Layer 4 of a small transformer language model trained on English Wikipedia (8 layers, counted from 0, width 64). Numbers have three digits each and are written without spaces.
A neuron adds its activation times its output weights to the MLP's output. To switch it off is to set its activation to zero at one token and run the rest of the model.
A neuron's activation on a vector x is GELU(weights . x + bias), where the dot is the dot product.

Input weights of the MLP neurons that the questions are about. A number n stands for (n - 500) times 0.0021.
n3 (bias -0.015): 400470517464416426420486599635514434419592470630618414649541374441583619454652527380618515606350454557341519416698514399530464518568715610557288316454384382435641395577555436552429490535341734
n14 (bias -0.013): 529544531582365295514373633474511557526488520528529496459570512479648472454613468412618385515402610551432524416573427359682396359563737677268338373499475482446578740497481514492654532471421851
n43 (bias -0.026): 446623377488532488458576465536453497440545498564533388256649336460539496411382412561510313541388414588539562320426753564526454541708910709361500568608464455420451501420480448539695576289481490
n99 (bias 0.002): 182386512473598455481576178472452485638521358307555549463602570501591498471435488456250466624409455560500550416620654319468532682674493680473592571573547444426547576601759433472513574554447526
n100 (bias -0.015): 617625693420300496596385223588372582476377285432630506416547657707724553404506467716445530514374517521692483429215539434584443828406431367530432597581439504459500497456468564494705376655494568
n103 (bias -0.006): 442617491386514499512622796448515445367605332542568476422639426346568535526222558389250314544484602496517592485264606466416446491689827613545430528573494557464431537440771573595577458392525393
n107 (bias -0.028): 604476672592456426611584448560463367358440417340512597638400326436633414749463601419546812617568383540540557557505525514464445666618763413613537401662481524456470567340638366318357448562510657
n109 (bias -0.018): 325355593470245602426374509463266510624517329619591504566396495617706458653510421455219981549602470482526551084684464541751475447640392705541497457697439448479623548470646644480752553663661428
n129 (bias 0.001): 405536350527510492379480636483527454371526799550330414475560332429508557560454302414474436492550465497580408426476808497528420417471601686452434643614605501528481566637452449530539482204398499
n140 (bias -0.021): 570568610683275563469489438477410332622447287471457473535272627431887528741601593558527367680786467458374517310483606559562434459458540381450540403299353510367516709258700321568411454522565721
n143 (bias -0.008): 500443479636415369523351485560524640576646548396446334452599743293622548470589436405695582498601491552345424495517601549686381512419398410578578477284385547448579639479471768502361739644529540
n148 (bias -0.000): 475393447470414505504558417529458487393531507597553635575422429492524559534465540557570638533393485684383538343540443536589386544572501489441447504457336590427513499405398522622501505473449554
n172 (bias -0.014): 470578502402462467422396605539399454592623416633531463319490521591341607618493403323595622534686727447543404356727492486736434495325561532438404514384405571547541483619466589479303804555504501
n186 (bias -0.027): 517404573601498377515490401477440243498503510352681601767472575382783512478449395325465572583524446541357795558454422569467509494335497429178503414424559709503565300533684557803386483662672374
n202 (bias -0.008): 345466431565538630616605542466380548470483403598354433548404431591765328592557631306410637454693446528617652376686556575423410585270482478332627696544395743485468490637596625428409566513205309
n234 (bias -0.013): 532615617471401432490395372535418613465612288453669604608373613594651450431385598591427356579417372476602518543350592506561328632654450334468392641376564549494445591322632655502557552576455553

Output weights of the MLP neurons that the questions are about. A number n stands for (n - 500) times 0.0022.
n3: 458540527437549353469515465514423463553421634436571418427443602544483578566390408669446460391532665736450494512208465519503309521438355452583683413639615540535584499482598430575527452531449512
n14: 429506468520571597604398465677472458445571568461561678467547424518419457564398444559436607589628392487546517439485530613425339605574346347551569566451477565474428422553430512326422532523521447
n43: 493337500427414588491584490470519416457484377403399569533461443472517520490428564619505498517515532492506450585553503586536426447698475566502533552480614727379442470516452483491556537442645276
n99: 744660590415400511643394454406416515390368585505511441452460441618484558442358440464494492507592551630611452397539484598501630447512582434492491550751428417585505613306393696440417432496651391
n100: 454543405603663429444560529526223498484555416482432524555450587476320495353480523680572484465422666430531497431476301609580464643398511314554669604439693652513495411345523399579681469661479518
n103: 582401588395440575533839545493371341495580439541424604543441481487377442517526641596548391484330422793486461572573544444551395550517503525458404555439523535351487370569487403519459459601629469
n107: 475471507540462482521608595484967500459534454455417483342447367546371491543469515471539614658551367436565485583582424587514461483462457344579567528501559400397331491403504478530335534585482530
n109: 450387427609531559470377570405369479631509423587614440475465537400875486352460779427221371382617440580358717370616633401568332528324436554546505680386546461561576693680369587517589425502592592
n129: 396449336452662406403599476477373417446387516511492381401461538547324616525512465460824588590398583503484482628682483456450486491595480634415479639397580486491440490591484498639496493453468462
n140: 507626628434493586522584525507240551474415369460494571381635519372686602589539620409447295648618377331415500508466500434500705551381445470474532455583632593433488463386469190629402542505723485
n143: 436490539459438542435751495380875516419533483703460559535500419604368522506423521558435594436575455497421514486545574677503454500540565412562478577512378565488602430425411349552359356583414490
n148: 454565517351369657370340441449912491559441490443544463477535485513621452433536468378426527552555404477555523442508590604460459429355653561407537518525546437647456551457558402592510596551504439
n172: 416481320603496539445530604548584550329555418521425558390487322416629559604434398644631526483647391396601561621497450523463503540406395433525603583479446565573498446441267595602464520527384660
n186: 342544536467408566590634432634644598455409418531548522649552386473396547542573560515412392423490399571280423407635619578644361494591505588607472694504379538360330554444306413395632579601244639
n202: 477480510558570371449457432530777448490553447473515513624455724369556596482525347442524631426393332584461519549390384481489466707351617678341495584497572527518524497468582335702412480328511465
n234: 534542491447413659468541399572369398434558423448557573515453540504352587578552478670497447450439433522323574516537553444542406578427559341598628606378448594611433405600467475589592525440495553

Each question names a token from some text and the token that comes next. It shows the vector x that enters the MLP there. A number n stands for (n - 500) times 0.01.

Then comes g, the gradient of the next token's log-probability with respect to the MLP's output, scaled to length 1. A neuron's effect is roughly proportional to its activation times (output weights . g). A number n stands for (n - 500) times 0.00091.

" GD", then " |"
x: 765515437417348446547740545351826615484520308524558542491480559612472504419549360632415491478445595476401549436510502390421297407364504556636595620542467634562397443420336403502573503493477562
g: 656419372732566690673609645326328264474496551421387404446382517488575395485279690586670639473658612579498671583749734483540569298386409439813538378421743586412461392344298372460409515281481248
Switching off which neuron hurts the next token most? n100

"4", then "5"
x: 522450513433445344590790491209864544519636446534584571470426575529487469513548377617438488417481528416537496437465530440483343441550424436639534549468452656658478526294441443496533476553415556
g: 338779585426423556622378332548260845755458419379551481356423592582710629543700306250295328747530624659430597481327342524452420801304549519594474464393460451559463469418622300511496492464556661
Which neuron, switched off, raises the next token's probability most? n103

"A", then "I"
x: 687398417388457333567765500425940510598551446561513570483462532547423566542342457662501532506415504390405511407523537409562338385456433475520592541487392702601460507439508483480529436408485445
g: 465528546416586511587623653449223688576485183551472306545508255612440625312395544335916363760387694577321549694453535448519797477434362485408433442353468631361539704406509491429482558404741451
Which neuron, switched off, raises the next token's probability most? n148

"2", then "7"
x: 492502514393445345577726485231816545492629456580543627494424598560435477477528390626440504458456540371515508495493504430489298418550440430620555560450381705688499508278534450538544449511435552
g: 414484400533574381246378535577425422359361454453743488510525614350481652588744566400534432660503877534411531321451611594464610447678653277522537463563395893421481462459459266171431622495774345
Switching off which neuron hurts the next token most? n234

"0", then "1"
x: 499374492449468434542806482205863427520570526564494599499414598562408458589425423611425616423484536384468463454518507560577299370493430448609524470490478725628483537380518517506443455530505440
g: 495368518481290458630524455701213570653361406690524711396444530630731609501589569445299644700692691365224470177537642444560338232423360552483313560703505326658558449684436506469561420439654435
Switching off which neuron hurts the next token most? n109

"n", then " Conference"
x: 582358438415520422553692479439946589546561546514357547480481540473418520559461390782521538416470537395374443441502567482600270369600505411562573409551497713505418505479431498522508476442433436
g: 262365505420473644461505361310407515692580408437582802363534800708392479672711456371560383626469688349542519495555420282431495469527489592537457495322516688439129132549679648457527622692540463
Which neuron, switched off, raises the next token's probability most? n143

"|", then " "
x: 497382492504429339620729471387837481565551486546400600499498605546428520484479477642412594489494560364399487438572403513505229387562421469526564765502377701601400454495472481431498460492579357
g: 635584431442858464653513439463665558446423480489512527459505591437503555272350673377494564719481328517493674486110477273427762450650515599521663524478631535768519218440272243356297558504663489
Switching off which neuron hurts the next token most? n202

"%", then " of"
x: 537497461548418442577763596308953527412609415481471591565447479500387520576445390680485586476447535455408487379507502515441337364448483503667464519551437645552477484403349383598518535527459477
g: 430479619658335642653656402559419599606426368219531835403720365778426548512630660427306425420449409734436618498197446648467495308624548553681372643237478546550433266469404646403524441574545302
Which neuron, switched off, raises the next token's probability most? n148

" Pakistan", then " at"
x: 650467439562505447528811618371924459494552437552517588490439559541402354534556365568489530450406527436398423401634540458549339403435527543654526442462457584483421570440334360520461458533430665
g: 403328401678545571377609688441390484563560663351306674360308148856691352736494389546479507502703467373415500549577684484473572715513567467582426453445433388290643598366408528556279545778540283
Switching off which neuron hurts the next token most? n14

"0", then "s"
x: 565407488450460394536793505210853459467620549533474610450436590525395453562468415602488598431475580395511481416558499525506236342501442533566504494498465701637481515341542549487464467472544490
g: 584491529526672657505621420593341189432348522485088514406494473410555502747597249390719775530460565482476424546631494649703522357590419496512242320403732675316450533373757578467351539558397621
Switching off which neuron hurts the next token most? n103

"4", then " I"
x: 549405494473474313525809610191831437516636516570474573527471542470355427585525375556532557426490564429539509439632558380513363309571448581631511503449494674556458466356472503534432517427452541
g: 318672613658640375320516516637447531602513617670597357535467374551499446749643470398590467683617433865566445165581303572576593405514569533262341591253243614332458531720521369399329623401484325
Switching off which neuron hurts the next token most? n129

" low", then " presence"
x: 494363483561386307534773486444945512389642452441414591513538506535367498584568392641514630529522581465370481572544499456380334406427462389529596465625458658569510490440437426443492499451417535
g: 601402693533468442526458688799644577423403575386253312343244468352350426519392355563490546726499607408606552402579235568565457678638440633376911633359432598184551597481599610374484619463551349
Switching off which neuron hurts the next token most? n107

"bo", then " Star"
x: 589426405485482313537718521403901493434576516544409637462428561455392450581597257692486513329385572404446442475574561442573287319556506528494597422529516591519518566408479550496516507581472600
g: 497179546722310473659482325109478698577537548423624508344666279658501537464408621687483440574723537436617556416644697409480419581383624599489355637302466369145568658590506338584615616378431474
Which neuron, switched off, raises the next token's probability most? n14

"\n", then "2"
x: 436333460341452336607807427403793445505541456573493633541489512504478463520436495663531556483472571347423539476553437543546233379536399419609491616544448648704416510616387492554496496509425414
g: 306609582547423538609390493257372505535628696683185582326283626476621663418506378366283709302419501538514419513574345566592762627432507627804577463484421470779466334574456337377735531266531561
Switching off which neuron hurts the next token most? n202

"\n", then "-"
x: 449408457321400386611794511395779507473570430547547656452498554551558471415482437663497503480460611315441532445426426457519271418542379417604456657552439659732420524537438498545544523503416467
g: 482356338754490613617458574284543316578483401426600493619383530428201603447519567585470507642373463625399408593337464421738541370198665714613546390663385735818688703529553389449499412292226499
Which two neurons, each switched off alone, lower its probability most, in order? n234, n100

" on", then " January"
x: 400434470502422234461779519374984473428586500551461626434464554557436494470572391534523511413452490454428477491559525432455400461519410570567621580581440627527544586501455488414510424548339570
g: 369578561431460313639376573333362471604490535607625692301533506453588377713621649650236406495542446270748316354711464474714605464821569491313625595631357567582376501196395503257381485472692535
Switching off which neuron hurts the next token most? n99

" ", then "3"
x: 465454511444395357576743472371772542514642412520478579446390591565418498472548382597441507454433500424495489472398566447469280434531508489669535579473398686868473479440409419524495484505447543
g: 225485479620394429588371524513226703562599249184276403411432299821600660373536489677732529600565252656412345606376519541516663567414550506654773593565433556654628469547548413319524383553470436
Switching off which neuron hurts the next token most? n234

"season", then "==="
x: 508374499460492361434677544371908582431486447545473739399416531566482471627504481717505684458523534392323493506578465481474336319542496484678613497523413623465392428435509502470528481475434448
g: 632416408581377283391598804317488356405436555625543692473514554461539348219650342229608411510368680384656684496358337465175723555677434649580588564752550460498511471584446489558550615599593186
Which neuron, switched off, raises the next token's probability most? n107

"-", then "L"
x: 411389570391387287518799546473859507615595422484413626436425543496426507533634364655458603484481520350315417469480426471503385358448422572576527541498439633689466527479526582518503460495558476
g: 392379470429326459641481324306151555519401454502702595582655572465694316306682361428502376654440613476240572253739494656543615548413599753279597641515574584470612574729400708515576458247432454
Switching off which neuron hurts the next token most? n109

"AF", then "P"
x: 667393526490410338497735528331896448539626460513511668443474599499474512458550308636418597518461488385341550520543395452454421439389506440555585468572462699529401496447414496684471450435534447
g: 413304466507476585663253564650421591525655377767493444506707407600356337468394447618403315487655575498203492456597604436681344466252139437363577413611573567548501597643439580890554464376522746
Switching off which neuron hurts the next token most? n186

"s", then " cricket"
x: 349421460437380395488697587468983530518659429481476592512421547605387514462531459656475566382503516449411540507491436408512363358566485474694554425441439685487520469465349427587498473584527492
g: 492358481674620344567326506463574365664506733440574442544488574412277500332551393110681605488415469498286423490659721561625609482397428794638611492517650485316333698572443400677689620215272432
Which neuron, switched off, raises the next token's probability most? n143

"1", then " Pakistan"
x: 527467490449443381491783609211818429514635525609484646526466558426348418542552396588538572437471551387494518481630547412548336265555486609623497489471444677559517411339459495570443498445447509
g: 360302705751593532557535310494541534742611535557375428471740362459312433285540431415473191582551293474254456419556299512541449537430457679404575680442590848573558823509698383370548303527563543
Which neuron, switched off, raises the next token's probability most? n172

" to", then " the"
x: 344430483485492303460768537467957538477547449544467644558513585498382451562494426644368502499513450525478529432600517497561281362518423527583528473451484657507457543649347365456521431482448489
g: 300642504331649348499641391558551538213626424604542622691613589563657350204436688505455528300830386393470635765522522220328439598565495510513404490484742372656384527446448390512680522502182505
Which neuron, switched off, raises the next token's probability most? n99

" ", then "4"
x: 459438512467388362584731462374770546511626408524472586433369600584424516472565385629458520456463498427488470463414586434459284431529487484646537556476391671875481493448396433515496468507443538
g: 331748567619579346835545388400479514579596571340715692431477359580682506392554485596587352636512662636526588550433397521506422763209424320506381436354788326451464264424725282515435519491229457
Switching off which neuron hurts the next token most? n100

" |", then "\n"
x: 401391452475428385517724494307883600474610442524517616354407593592489532460622400682395527445460489384409475452459438474512387424475442487575586782492441620571473499498423416506569474576411573
g: 499431468358348591648561781465740413312572574676595534754645535247559399320397561551459397271394721181551450497487391458801497322408541234499467274597666604636403458687425687565563449506385537
Switching off which neuron hurts the next token most? n100

"0", then "/"
x: 491429501446422417584775469234875532486629461496537616471415591557428476499516431618404588438467572404512439425480482488498261408495429421611513477472433702666504569339534504484488456559501552
g: 662617570424822302554376647353525564696280308469598399409593397358558332659644408632334771527574714296440367496307388421405613560459465460322229346614490761350457664682573480516681603488552439
Which neuron, switched off, raises the next token's probability most? n234

" ", then "8"
x: 475411476461436379587730471416787581519567443466434589411357627575474539468568387672459494472435487409436436467456558464483246421510476492622566552521435666861477536454375468458538438494444511
g: 450760462447613458327505262400478616441449571401780509638509540374584481620582466588497239745622473376705457628332529535336429436663524437287776294847494654411589510182513254388495537449438607
Which neuron, switched off, raises the next token's probability most? n234

",", then " and"
x: 355438460415531426480869489365978553494593469515474614511430548539484511447516406587533430522401475394435511499563485459525333371513467486550540522555340591545540543534410436606423447481467576
g: 878619323329545551556611809488703501230504365522727310339603272738452533530560409529445468404491666428482360464447349224510625390725440343601565473531473383767302423356437589527480506625543629
Switching off which neuron hurts the next token most? n99

"ed", then " un"
x: 385348533458471312548742608416978436429591511590399571500534523502310507487514417670480512435544560452442569422564487427459375385495496472654532490480462692523585438442418416515463517538415543
g: 350334480558462222580245405516522348869445492375428240559445699574321608620462616480379678678647519620699471560294412400756308666556396752361391593548339435647599507536649293453609526459557451
Switching off which neuron hurts the next token most? n3

"s", then " for"
x: 471338397418406386471731573481979540481562545479446584454397564555431538443559391703531546361473523428433509479566454420500367287553537594593570494559469635461504521430335507612539471491488464
g: 523500634423431558221487645418441589452406542513592577440737119790637716592423511463499468662490349518481407507534520683507632315227332612631498399356433683425331584385233617445481389884603500
Which neuron, switched off, raises the next token's probability most? n129

"ted", then " to"
x: 407324552522475317508724617416955484402629591524436609464526547458429509459532420703529577442534595419466520436547465445436396367514469421647594478470405617505588375387441432496452502591379539
g: 529400739277617445189463557525433466294546564505436637611705481578504811226695468429471394455844390589529450325527336747555519368552462352540521531426486780512386606522412576321229429665653410
Switching off which neuron hurts the next token most? n143

" and", then " occupation"
x: 302420484483536349460791549473993509543607357546470651507445556554380580482547397586453549497472572414444466434535484464535352410457405459597532527528408571548501514541440369564440507470412527
g: 492436338527391542508656666632439445532340424508359284542418579524389347640777515173579747565505447449263524585354192495680524567661759450528786552427625521512386746658653489437354534427274323
Which neuron, switched off, raises the next token's probability most? n99

" |", then " −"
x: 440468470468431371552744515237896533476659451593497578452464517508427496534500404586423530440415503396494492441474511455508328403517462551609513786479402684598453485489447404542455515536450527
g: 356510515404974449769513643505428694634510359427716360606544580386457392447531422437514608429409685734621486397596303402373610398309294420349617490463460738460517238390643387316515674666550369
Switching off which neuron hurts the next token most? n129

" \"", then "witch"
x: 422356560480354316563734522513847463529610418523464633584465503453476545578546271637440553500414493339491489404492401552470389435512300499561490468539380693706551447576424461512603434481548527
g: 588572517456492467439382458433458468568695469468335279253331601357423779251487694469666639477415322530678724498669630185546412532440520707581419626299377639616600734422262510635783383480423432
Switching off which neuron hurts the next token most? n109

"–", then "A"
x: 467499525313433359486803502286828556584608455581465636486423548550463532562531394544430480507337514444390470415497507398531386349588447542650553517610393678696507530487438497557358460476446493
g: 719701510382392337644627507516355506509323357459597710553649442540636268699517318416558484480418554315408439283674471611439682649409516627217266596614382418515502797694419632474770419385437256
Switching off which neuron hurts the next token most? n99

" against", then " Australia"
x: 381408518441459342476758525412988522463575524516465622559412615589400484427587387536442546472409524451418511471586536457518386483516438626594589547475438620438430529554371390527536423517317537
g: 479593546352314857584601521467457686251476544384502537158571577452558618393495591433482395425767451336520463650668513520736374469196416564577518372658578677315421593339659250634417287477637648
Which neuron, switched off, raises the next token's probability most? n129